Layer 2 of a small transformer language model trained on English Wikipedia (10 layers, counted from 0, width 96).
A neuron's activation on a vector x is ReLU(gate . x + bias) times (in . x + bias), where the dot is the dot product.
The model reads these tokens: "ary" " bus" "iness" " inter" "est" "s" " includ" "e" " con" "stru" "ction"

The vector x that enters this layer's MLP at each token. A number n stands for (n - 128) times 0.032.
0 "ary": 170, 92, 179, 67, 125, 155, 134, 100, 121, 208, 175, 133, 217, 139, 181, 92, 145, 128, 69, 180, 156, 120, 111, 105, 133, 153, 114, 190, 134, 118, 102, 119, 126, 147, 145, 113, 235, 142, 120, 94, 166, 61, 85, 192, 86, 169, 74, 124, 118, 170, 128, 170, 103, 96, 74, 154, 129, 159, 147, 120, 132, 68, 96, 96, 120, 86, 157, 131, 179, 47, 127, 71, 107, 144, 107, 129, 99, 135, 157, 152, 99, 95, 170, 130, 91, 155, 137, 125, 170, 151, 138, 147, 137, 101, 144, 95
1 " bus": 95, 87, 138, 123, 89, 197, 136, 189, 172, 165, 193, 116, 121, 102, 98, 102, 132, 118, 124, 158, 103, 103, 81, 148, 99, 139, 115, 143, 200, 64, 87, 198, 175, 57, 136, 83, 148, 134, 115, 74, 151, 116, 134, 92, 81, 177, 154, 135, 107, 101, 132, 155, 125, 159, 74, 121, 98, 144, 127, 195, 169, 93, 101, 121, 169, 129, 128, 135, 124, 139, 96, 72, 93, 149, 148, 119, 161, 124, 177, 152, 109, 133, 115, 170, 141, 171, 125, 88, 127, 96, 99, 67, 156, 158, 152, 139
2 "iness": 142, 150, 159, 129, 135, 155, 151, 148, 130, 178, 183, 130, 128, 125, 203, 91, 88, 146, 115, 111, 77, 151, 77, 155, 87, 98, 130, 180, 172, 74, 89, 163, 75, 120, 131, 148, 115, 118, 54, 90, 118, 122, 75, 225, 59, 133, 152, 117, 65, 130, 173, 187, 121, 106, 83, 127, 106, 180, 117, 120, 199, 97, 146, 107, 131, 110, 121, 141, 180, 144, 96, 127, 106, 154, 137, 133, 96, 99, 175, 123, 93, 118, 80, 143, 111, 162, 134, 124, 150, 130, 184, 164, 114, 110, 163, 111
3 " inter": 136, 85, 198, 105, 108, 147, 204, 175, 113, 101, 138, 86, 117, 118, 177, 88, 91, 165, 134, 163, 104, 133, 39, 157, 119, 66, 101, 132, 201, 72, 111, 113, 127, 76, 118, 145, 178, 106, 107, 143, 163, 69, 101, 161, 117, 140, 122, 137, 131, 195, 104, 156, 141, 109, 109, 124, 186, 147, 87, 149, 182, 88, 115, 72, 168, 108, 114, 106, 150, 175, 130, 164, 197, 168, 145, 133, 97, 121, 203, 113, 108, 142, 115, 133, 84, 166, 137, 164, 122, 143, 141, 86, 130, 77, 172, 190
4 "est": 92, 95, 196, 84, 101, 130, 121, 111, 146, 136, 123, 98, 207, 117, 177, 134, 136, 168, 108, 178, 133, 85, 145, 80, 141, 108, 148, 206, 160, 147, 118, 128, 164, 106, 154, 162, 101, 142, 45, 127, 132, 152, 110, 145, 93, 165, 127, 122, 124, 152, 135, 163, 77, 114, 53, 181, 134, 96, 108, 182, 184, 44, 96, 135, 130, 118, 125, 21, 143, 123, 89, 117, 72, 229, 83, 161, 89, 161, 180, 130, 129, 129, 108, 94, 158, 128, 126, 178, 125, 167, 150, 146, 132, 98, 148, 166
5 "s": 142, 70, 196, 149, 159, 123, 221, 152, 107, 180, 147, 120, 225, 98, 182, 115, 113, 151, 69, 207, 100, 91, 127, 161, 108, 74, 150, 151, 164, 179, 133, 102, 168, 104, 148, 75, 136, 115, 68, 141, 83, 125, 105, 143, 105, 101, 168, 115, 128, 144, 191, 147, 116, 85, 96, 88, 109, 119, 190, 184, 183, 102, 130, 145, 91, 118, 123, 99, 162, 112, 120, 88, 112, 119, 90, 170, 143, 168, 149, 105, 114, 118, 52, 108, 101, 168, 137, 167, 128, 158, 94, 148, 86, 121, 162, 89
6 " includ": 169, 143, 159, 156, 130, 103, 141, 147, 138, 130, 143, 82, 112, 120, 158, 158, 123, 117, 159, 157, 160, 151, 103, 171, 79, 110, 120, 228, 151, 88, 96, 138, 108, 93, 112, 103, 143, 116, 125, 158, 168, 110, 137, 166, 91, 106, 127, 82, 98, 101, 110, 212, 113, 200, 80, 100, 173, 115, 171, 215, 141, 80, 107, 87, 121, 179, 141, 92, 163, 115, 114, 120, 55, 127, 77, 175, 116, 139, 142, 159, 179, 87, 144, 117, 111, 139, 121, 93, 155, 91, 70, 62, 109, 112, 149, 116
7 "e": 136, 101, 193, 102, 100, 179, 177, 176, 94, 147, 129, 164, 204, 124, 250, 129, 99, 130, 141, 143, 122, 91, 86, 124, 103, 198, 133, 120, 137, 172, 103, 117, 137, 117, 93, 89, 171, 146, 55, 147, 71, 136, 41, 190, 177, 86, 125, 127, 109, 134, 162, 188, 99, 106, 137, 145, 111, 82, 143, 192, 147, 110, 111, 118, 191, 154, 113, 101, 157, 47, 136, 84, 56, 166, 79, 132, 102, 124, 176, 92, 114, 114, 117, 150, 103, 161, 139, 135, 149, 108, 124, 132, 80, 123, 123, 133
8 " con": 188, 67, 170, 156, 99, 132, 224, 136, 113, 73, 169, 124, 156, 123, 153, 138, 103, 156, 126, 146, 143, 109, 106, 178, 127, 95, 92, 132, 210, 72, 155, 166, 101, 122, 114, 112, 178, 139, 85, 85, 145, 59, 155, 196, 160, 138, 124, 128, 123, 208, 126, 120, 87, 198, 119, 114, 109, 131, 136, 78, 159, 126, 80, 82, 175, 120, 132, 109, 118, 154, 112, 138, 142, 149, 89, 107, 83, 97, 171, 127, 123, 126, 88, 152, 84, 160, 140, 104, 113, 185, 79, 98, 164, 110, 107, 129
9 "stru": 161, 114, 175, 64, 94, 130, 96, 154, 137, 149, 187, 101, 148, 132, 157, 116, 146, 144, 147, 124, 102, 89, 140, 135, 58, 171, 153, 141, 145, 149, 67, 143, 116, 107, 85, 87, 137, 141, 88, 126, 105, 143, 80, 190, 104, 125, 131, 136, 86, 100, 165, 195, 135, 153, 92, 148, 151, 125, 134, 159, 188, 95, 104, 125, 182, 111, 141, 73, 210, 99, 126, 115, 84, 139, 59, 128, 164, 149, 193, 178, 81, 139, 114, 141, 73, 96, 135, 68, 140, 152, 118, 104, 112, 87, 171, 184
10 "ction": 170, 100, 196, 92, 114, 123, 140, 164, 138, 138, 190, 117, 171, 116, 147, 129, 142, 132, 126, 203, 82, 115, 101, 188, 50, 102, 121, 126, 133, 113, 90, 104, 123, 78, 134, 121, 125, 147, 45, 68, 50, 140, 141, 197, 82, 137, 156, 131, 122, 116, 170, 158, 116, 138, 118, 183, 106, 93, 124, 130, 125, 118, 86, 156, 95, 121, 182, 63, 153, 134, 108, 107, 171, 136, 107, 159, 82, 101, 134, 113, 116, 122, 90, 113, 130, 177, 149, 143, 195, 177, 212, 129, 119, 93, 125, 147

Each question shows the input weights of one neuron of the MLP. A number n stands for (n - 128) times 0.0032.

n8 gate (bias -0.519): 112, 127, 133, 123, 149, 129, 145, 117, 120, 139, 106, 123, 80, 157, 136, 164, 100, 121, 89, 124, 96, 137, 114, 109, 171, 160, 130, 139, 111, 121, 114, 162, 132, 126, 92, 127, 128, 124, 97, 180, 126, 169, 137, 108, 130, 173, 83, 141, 140, 112, 176, 50, 166, 112, 97, 200, 115, 141, 103, 132, 117, 128, 145, 107, 143, 99, 113, 146, 142, 179, 55, 163, 118, 164, 98, 90, 120, 156, 125, 116, 138, 145, 104, 125, 142, 104, 106, 120, 108, 84, 85, 122, 132, 173, 169, 122
n8 in (bias -0.021): 141, 124, 159, 160, 108, 108, 43, 150, 122, 171, 156, 125, 135, 122, 122, 94, 115, 126, 103, 90, 113, 65, 183, 124, 112, 150, 143, 135, 128, 164, 158, 163, 148, 83, 141, 157, 162, 145, 119, 118, 164, 172, 136, 125, 96, 123, 127, 153, 170, 111, 139, 185, 103, 109, 141, 94, 150, 74, 136, 84, 154, 130, 133, 135, 106, 90, 107, 84, 126, 99, 147, 134, 145, 136, 148, 122, 161, 122, 76, 98, 192, 92, 124, 125, 94, 238, 95, 113, 167, 137, 144, 134, 128, 96, 116, 136
It fires most on token 4 "est"

n13 gate (bias -0.330): 112, 129, 113, 153, 133, 118, 115, 153, 139, 145, 140, 146, 118, 135, 111, 134, 116, 116, 110, 112, 125, 159, 134, 148, 129, 127, 91, 102, 134, 106, 107, 151, 137, 77, 118, 148, 117, 133, 139, 147, 130, 140, 128, 109, 91, 151, 139, 153, 119, 106, 133, 120, 133, 140, 149, 126, 104, 121, 150, 152, 156, 138, 129, 145, 120, 119, 101, 122, 111, 131, 103, 127, 173, 104, 131, 135, 121, 137, 140, 187, 120, 149, 132, 149, 154, 155, 124, 126, 124, 79, 116, 106, 159, 129, 96, 104
n13 in (bias -0.060): 107, 140, 111, 134, 125, 121, 103, 145, 143, 124, 132, 140, 126, 139, 114, 144, 124, 104, 118, 130, 114, 145, 130, 149, 145, 126, 105, 117, 139, 122, 129, 157, 137, 80, 146, 141, 117, 133, 134, 149, 133, 122, 137, 115, 94, 140, 163, 145, 98, 115, 132, 143, 116, 155, 138, 108, 91, 121, 142, 153, 163, 123, 113, 135, 125, 121, 126, 109, 110, 109, 98, 120, 154, 114, 143, 130, 127, 146, 134, 192, 120, 128, 153, 134, 153, 155, 118, 100, 122, 105, 110, 106, 156, 140, 102, 127
It fires most on token 1 " bus"

n236 gate (bias -0.474): 134, 94, 97, 153, 141, 130, 104, 176, 112, 130, 93, 116, 130, 85, 132, 137, 106, 127, 130, 116, 166, 129, 132, 130, 132, 124, 136, 121, 109, 93, 147, 132, 132, 140, 118, 141, 130, 127, 133, 129, 131, 158, 112, 102, 82, 133, 162, 132, 149, 137, 108, 154, 120, 139, 134, 105, 131, 129, 118, 151, 109, 148, 131, 149, 136, 125, 119, 137, 102, 147, 122, 133, 104, 97, 128, 127, 125, 143, 135, 148, 123, 139, 111, 142, 139, 146, 129, 120, 110, 133, 151, 66, 142, 115, 150, 147
n236 in (bias -0.157): 138, 103, 106, 167, 134, 121, 135, 164, 136, 157, 86, 114, 113, 90, 145, 137, 102, 124, 158, 117, 145, 138, 129, 126, 125, 109, 134, 111, 94, 99, 135, 115, 129, 134, 113, 140, 132, 123, 117, 149, 120, 152, 111, 132, 81, 139, 148, 105, 136, 107, 118, 164, 105, 151, 149, 117, 126, 141, 124, 147, 126, 137, 126, 125, 153, 141, 121, 118, 115, 146, 134, 142, 106, 105, 138, 131, 125, 135, 127, 149, 131, 139, 120, 121, 133, 140, 132, 137, 120, 131, 149, 58, 117, 123, 145, 140
Its two highest activations, in order, are on tokens 1 " bus", 6 " includ"

n57 gate (bias -0.488): 125, 129, 150, 177, 129, 133, 106, 151, 112, 168, 93, 130, 126, 135, 139, 151, 99, 125, 158, 88, 84, 118, 116, 126, 133, 120, 121, 169, 120, 98, 138, 150, 120, 110, 114, 151, 143, 121, 169, 131, 110, 117, 101, 126, 79, 99, 119, 122, 129, 113, 126, 118, 157, 155, 125, 145, 130, 123, 149, 116, 101, 140, 149, 162, 131, 154, 115, 148, 133, 137, 98, 122, 133, 110, 139, 130, 124, 165, 158, 115, 113, 118, 142, 120, 139, 130, 97, 153, 114, 129, 103, 91, 128, 103, 153, 143
n57 in (bias -0.148): 112, 149, 149, 159, 131, 144, 122, 152, 119, 156, 103, 140, 122, 148, 144, 132, 84, 140, 150, 92, 72, 123, 107, 115, 127, 125, 142, 159, 134, 96, 139, 120, 118, 98, 127, 117, 169, 121, 200, 124, 111, 126, 101, 140, 99, 116, 140, 138, 139, 123, 126, 127, 131, 160, 115, 112, 112, 112, 119, 113, 129, 131, 138, 158, 127, 139, 117, 162, 152, 125, 118, 126, 140, 91, 146, 121, 123, 146, 136, 150, 116, 106, 137, 124, 140, 134, 120, 145, 86, 158, 121, 86, 137, 112, 141, 149
Its two highest activations, in order, are on tokens 6 " includ", 2 "iness"

n202 gate (bias -0.412): 136, 158, 95, 129, 101, 139, 126, 94, 154, 144, 127, 140, 148, 168, 125, 100, 58, 80, 169, 141, 128, 137, 146, 160, 139, 93, 151, 107, 140, 112, 136, 130, 120, 161, 182, 116, 86, 145, 132, 119, 115, 103, 174, 132, 99, 115, 142, 146, 136, 87, 129, 118, 124, 129, 115, 135, 112, 135, 147, 159, 135, 174, 119, 129, 117, 71, 144, 139, 145, 138, 130, 152, 134, 129, 125, 121, 107, 117, 112, 111, 80, 132, 121, 92, 104, 113, 124, 177, 107, 106, 126, 160, 129, 161, 107, 120
n202 in (bias -0.024): 128, 150, 109, 119, 127, 150, 139, 99, 147, 160, 116, 142, 163, 155, 127, 139, 74, 100, 140, 152, 125, 113, 144, 148, 123, 100, 117, 123, 121, 105, 145, 146, 123, 141, 176, 138, 95, 140, 142, 138, 105, 94, 162, 124, 97, 122, 152, 147, 148, 92, 157, 88, 157, 121, 110, 128, 133, 130, 139, 153, 124, 163, 113, 121, 138, 91, 139, 164, 140, 160, 110, 176, 126, 155, 87, 107, 88, 125, 108, 135, 81, 107, 118, 108, 104, 133, 105, 177, 86, 92, 106, 161, 142, 169, 140, 122
It fires most on token 2 "iness"

n212 gate (bias -0.516): 121, 138, 142, 125, 127, 117, 107, 129, 99, 113, 105, 117, 119, 143, 117, 145, 114, 147, 154, 93, 133, 147, 154, 141, 106, 90, 102, 118, 151, 137, 102, 166, 118, 87, 137, 159, 100, 113, 151, 145, 119, 151, 90, 125, 120, 117, 72, 131, 134, 120, 137, 118, 148, 109, 117, 115, 107, 129, 133, 125, 164, 170, 127, 153, 122, 160, 154, 162, 170, 130, 143, 129, 151, 98, 96, 99, 105, 141, 162, 176, 134, 95, 159, 114, 143, 138, 157, 168, 121, 112, 102, 110, 104, 118, 143, 107
n212 in (bias -0.082): 150, 123, 135, 109, 115, 137, 112, 112, 104, 120, 131, 126, 132, 139, 100, 153, 103, 131, 155, 119, 159, 156, 142, 106, 110, 94, 112, 122, 174, 144, 103, 142, 139, 86, 128, 122, 102, 104, 116, 158, 97, 117, 117, 109, 104, 109, 77, 145, 131, 128, 143, 140, 138, 102, 119, 114, 129, 148, 112, 139, 159, 183, 121, 134, 159, 155, 164, 150, 155, 150, 142, 136, 132, 98, 99, 95, 119, 154, 136, 164, 117, 105, 158, 123, 119, 133, 158, 188, 96, 131, 131, 91, 133, 116, 137, 101
It fires most on token 6 " includ"

n245 gate (bias -0.386): 134, 118, 58, 150, 180, 109, 101, 155, 140, 134, 148, 120, 96, 113, 131, 139, 162, 117, 128, 155, 113, 121, 137, 178, 124, 98, 138, 109, 113, 114, 128, 113, 112, 178, 164, 97, 125, 137, 122, 141, 188, 158, 106, 151, 100, 134, 149, 102, 135, 145, 163, 124, 133, 106, 156, 129, 116, 150, 109, 121, 100, 101, 118, 142, 125, 156, 94, 131, 131, 135, 104, 146, 93, 94, 118, 95, 111, 81, 81, 114, 148, 145, 130, 148, 143, 124, 173, 139, 140, 146, 155, 136, 101, 103, 137, 143
n245 in (bias -0.070): 115, 98, 81, 118, 148, 163, 119, 109, 149, 112, 162, 151, 93, 122, 156, 124, 101, 158, 145, 189, 140, 126, 142, 107, 76, 127, 131, 117, 85, 113, 164, 153, 144, 129, 113, 142, 130, 130, 148, 107, 118, 155, 92, 160, 106, 172, 136, 53, 126, 151, 151, 150, 140, 127, 175, 83, 140, 123, 100, 92, 131, 95, 140, 163, 137, 132, 104, 131, 104, 91, 109, 117, 143, 124, 127, 114, 121, 153, 164, 118, 153, 137, 106, 152, 119, 112, 163, 123, 141, 160, 156, 138, 151, 88, 130, 105
It fires most on token 2 "iness"

n3 gate (bias -0.171): 140, 196, 100, 148, 104, 138, 136, 101, 87, 159, 126, 125, 131, 146, 141, 136, 97, 93, 131, 137, 164, 165, 124, 135, 114, 126, 133, 139, 142, 116, 150, 145, 131, 130, 137, 145, 124, 146, 121, 186, 107, 98, 106, 102, 120, 110, 119, 140, 119, 117, 144, 98, 132, 99, 89, 128, 136, 95, 121, 134, 140, 174, 134, 134, 117, 101, 118, 135, 129, 93, 112, 163, 173, 175, 129, 143, 151, 105, 117, 152, 98, 107, 167, 102, 105, 144, 94, 174, 101, 113, 102, 140, 112, 142, 131, 66
n3 in (bias 0.044): 157, 178, 128, 141, 109, 131, 143, 140, 108, 144, 140, 146, 113, 166, 136, 146, 118, 136, 140, 126, 112, 144, 121, 132, 126, 137, 152, 138, 143, 135, 152, 162, 123, 100, 118, 136, 83, 118, 96, 181, 98, 125, 132, 76, 129, 113, 95, 154, 119, 136, 159, 100, 187, 85, 137, 159, 145, 96, 98, 131, 153, 131, 154, 132, 144, 92, 158, 138, 120, 96, 126, 114, 188, 121, 128, 103, 84, 121, 146, 106, 119, 135, 168, 61, 106, 126, 123, 174, 80, 134, 100, 130, 113, 101, 127, 100
It fires most on token 5 "s"

n60 gate (bias -0.475): 162, 125, 109, 125, 160, 109, 87, 133, 127, 110, 157, 122, 99, 125, 112, 163, 121, 104, 148, 153, 145, 129, 151, 145, 84, 90, 139, 98, 98, 141, 109, 154, 124, 140, 157, 144, 100, 82, 135, 139, 117, 108, 119, 153, 138, 106, 191, 134, 156, 135, 152, 119, 152, 113, 151, 127, 131, 111, 168, 103, 154, 139, 89, 171, 123, 149, 115, 135, 125, 122, 111, 127, 144, 140, 111, 134, 88, 108, 113, 137, 126, 113, 182, 158, 132, 145, 130, 119, 124, 137, 127, 141, 140, 71, 151, 66
n60 in (bias -0.088): 166, 135, 100, 138, 178, 131, 117, 145, 132, 104, 146, 135, 125, 120, 137, 126, 88, 121, 118, 171, 136, 161, 105, 176, 83, 120, 128, 126, 57, 143, 117, 152, 129, 152, 143, 150, 121, 78, 92, 136, 135, 144, 147, 110, 120, 153, 158, 169, 135, 128, 197, 147, 134, 101, 132, 122, 142, 133, 114, 96, 133, 152, 89, 144, 103, 143, 108, 96, 95, 148, 102, 119, 125, 115, 134, 100, 116, 98, 103, 151, 125, 124, 128, 161, 126, 159, 132, 145, 123, 178, 114, 124, 161, 107, 100, 85
It fires most on token 10 "ction"

n62 gate (bias -0.507): 107, 122, 111, 147, 126, 117, 105, 136, 162, 151, 121, 142, 128, 106, 104, 146, 129, 163, 114, 122, 165, 118, 100, 134, 116, 109, 158, 70, 123, 120, 123, 185, 166, 143, 102, 156, 172, 127, 157, 114, 165, 92, 129, 131, 145, 113, 140, 137, 133, 130, 151, 121, 144, 115, 121, 110, 147, 124, 171, 82, 100, 134, 121, 160, 133, 123, 109, 110, 120, 156, 139, 134, 154, 103, 117, 88, 152, 113, 142, 151, 107, 123, 137, 145, 101, 130, 101, 137, 169, 98, 99, 107, 152, 93, 111, 133
n62 in (bias -0.094): 102, 128, 148, 131, 117, 127, 122, 151, 160, 135, 141, 167, 114, 92, 85, 155, 122, 158, 140, 133, 142, 127, 115, 127, 135, 94, 144, 112, 106, 119, 115, 174, 185, 152, 141, 154, 123, 128, 128, 145, 140, 120, 125, 125, 129, 142, 98, 105, 120, 138, 153, 158, 112, 104, 129, 113, 134, 122, 173, 125, 135, 148, 115, 160, 149, 104, 117, 129, 121, 138, 110, 135, 165, 99, 128, 61, 137, 147, 139, 146, 105, 136, 95, 155, 125, 132, 90, 103, 156, 92, 61, 89, 156, 116, 129, 134
It fires most on token 8 " con"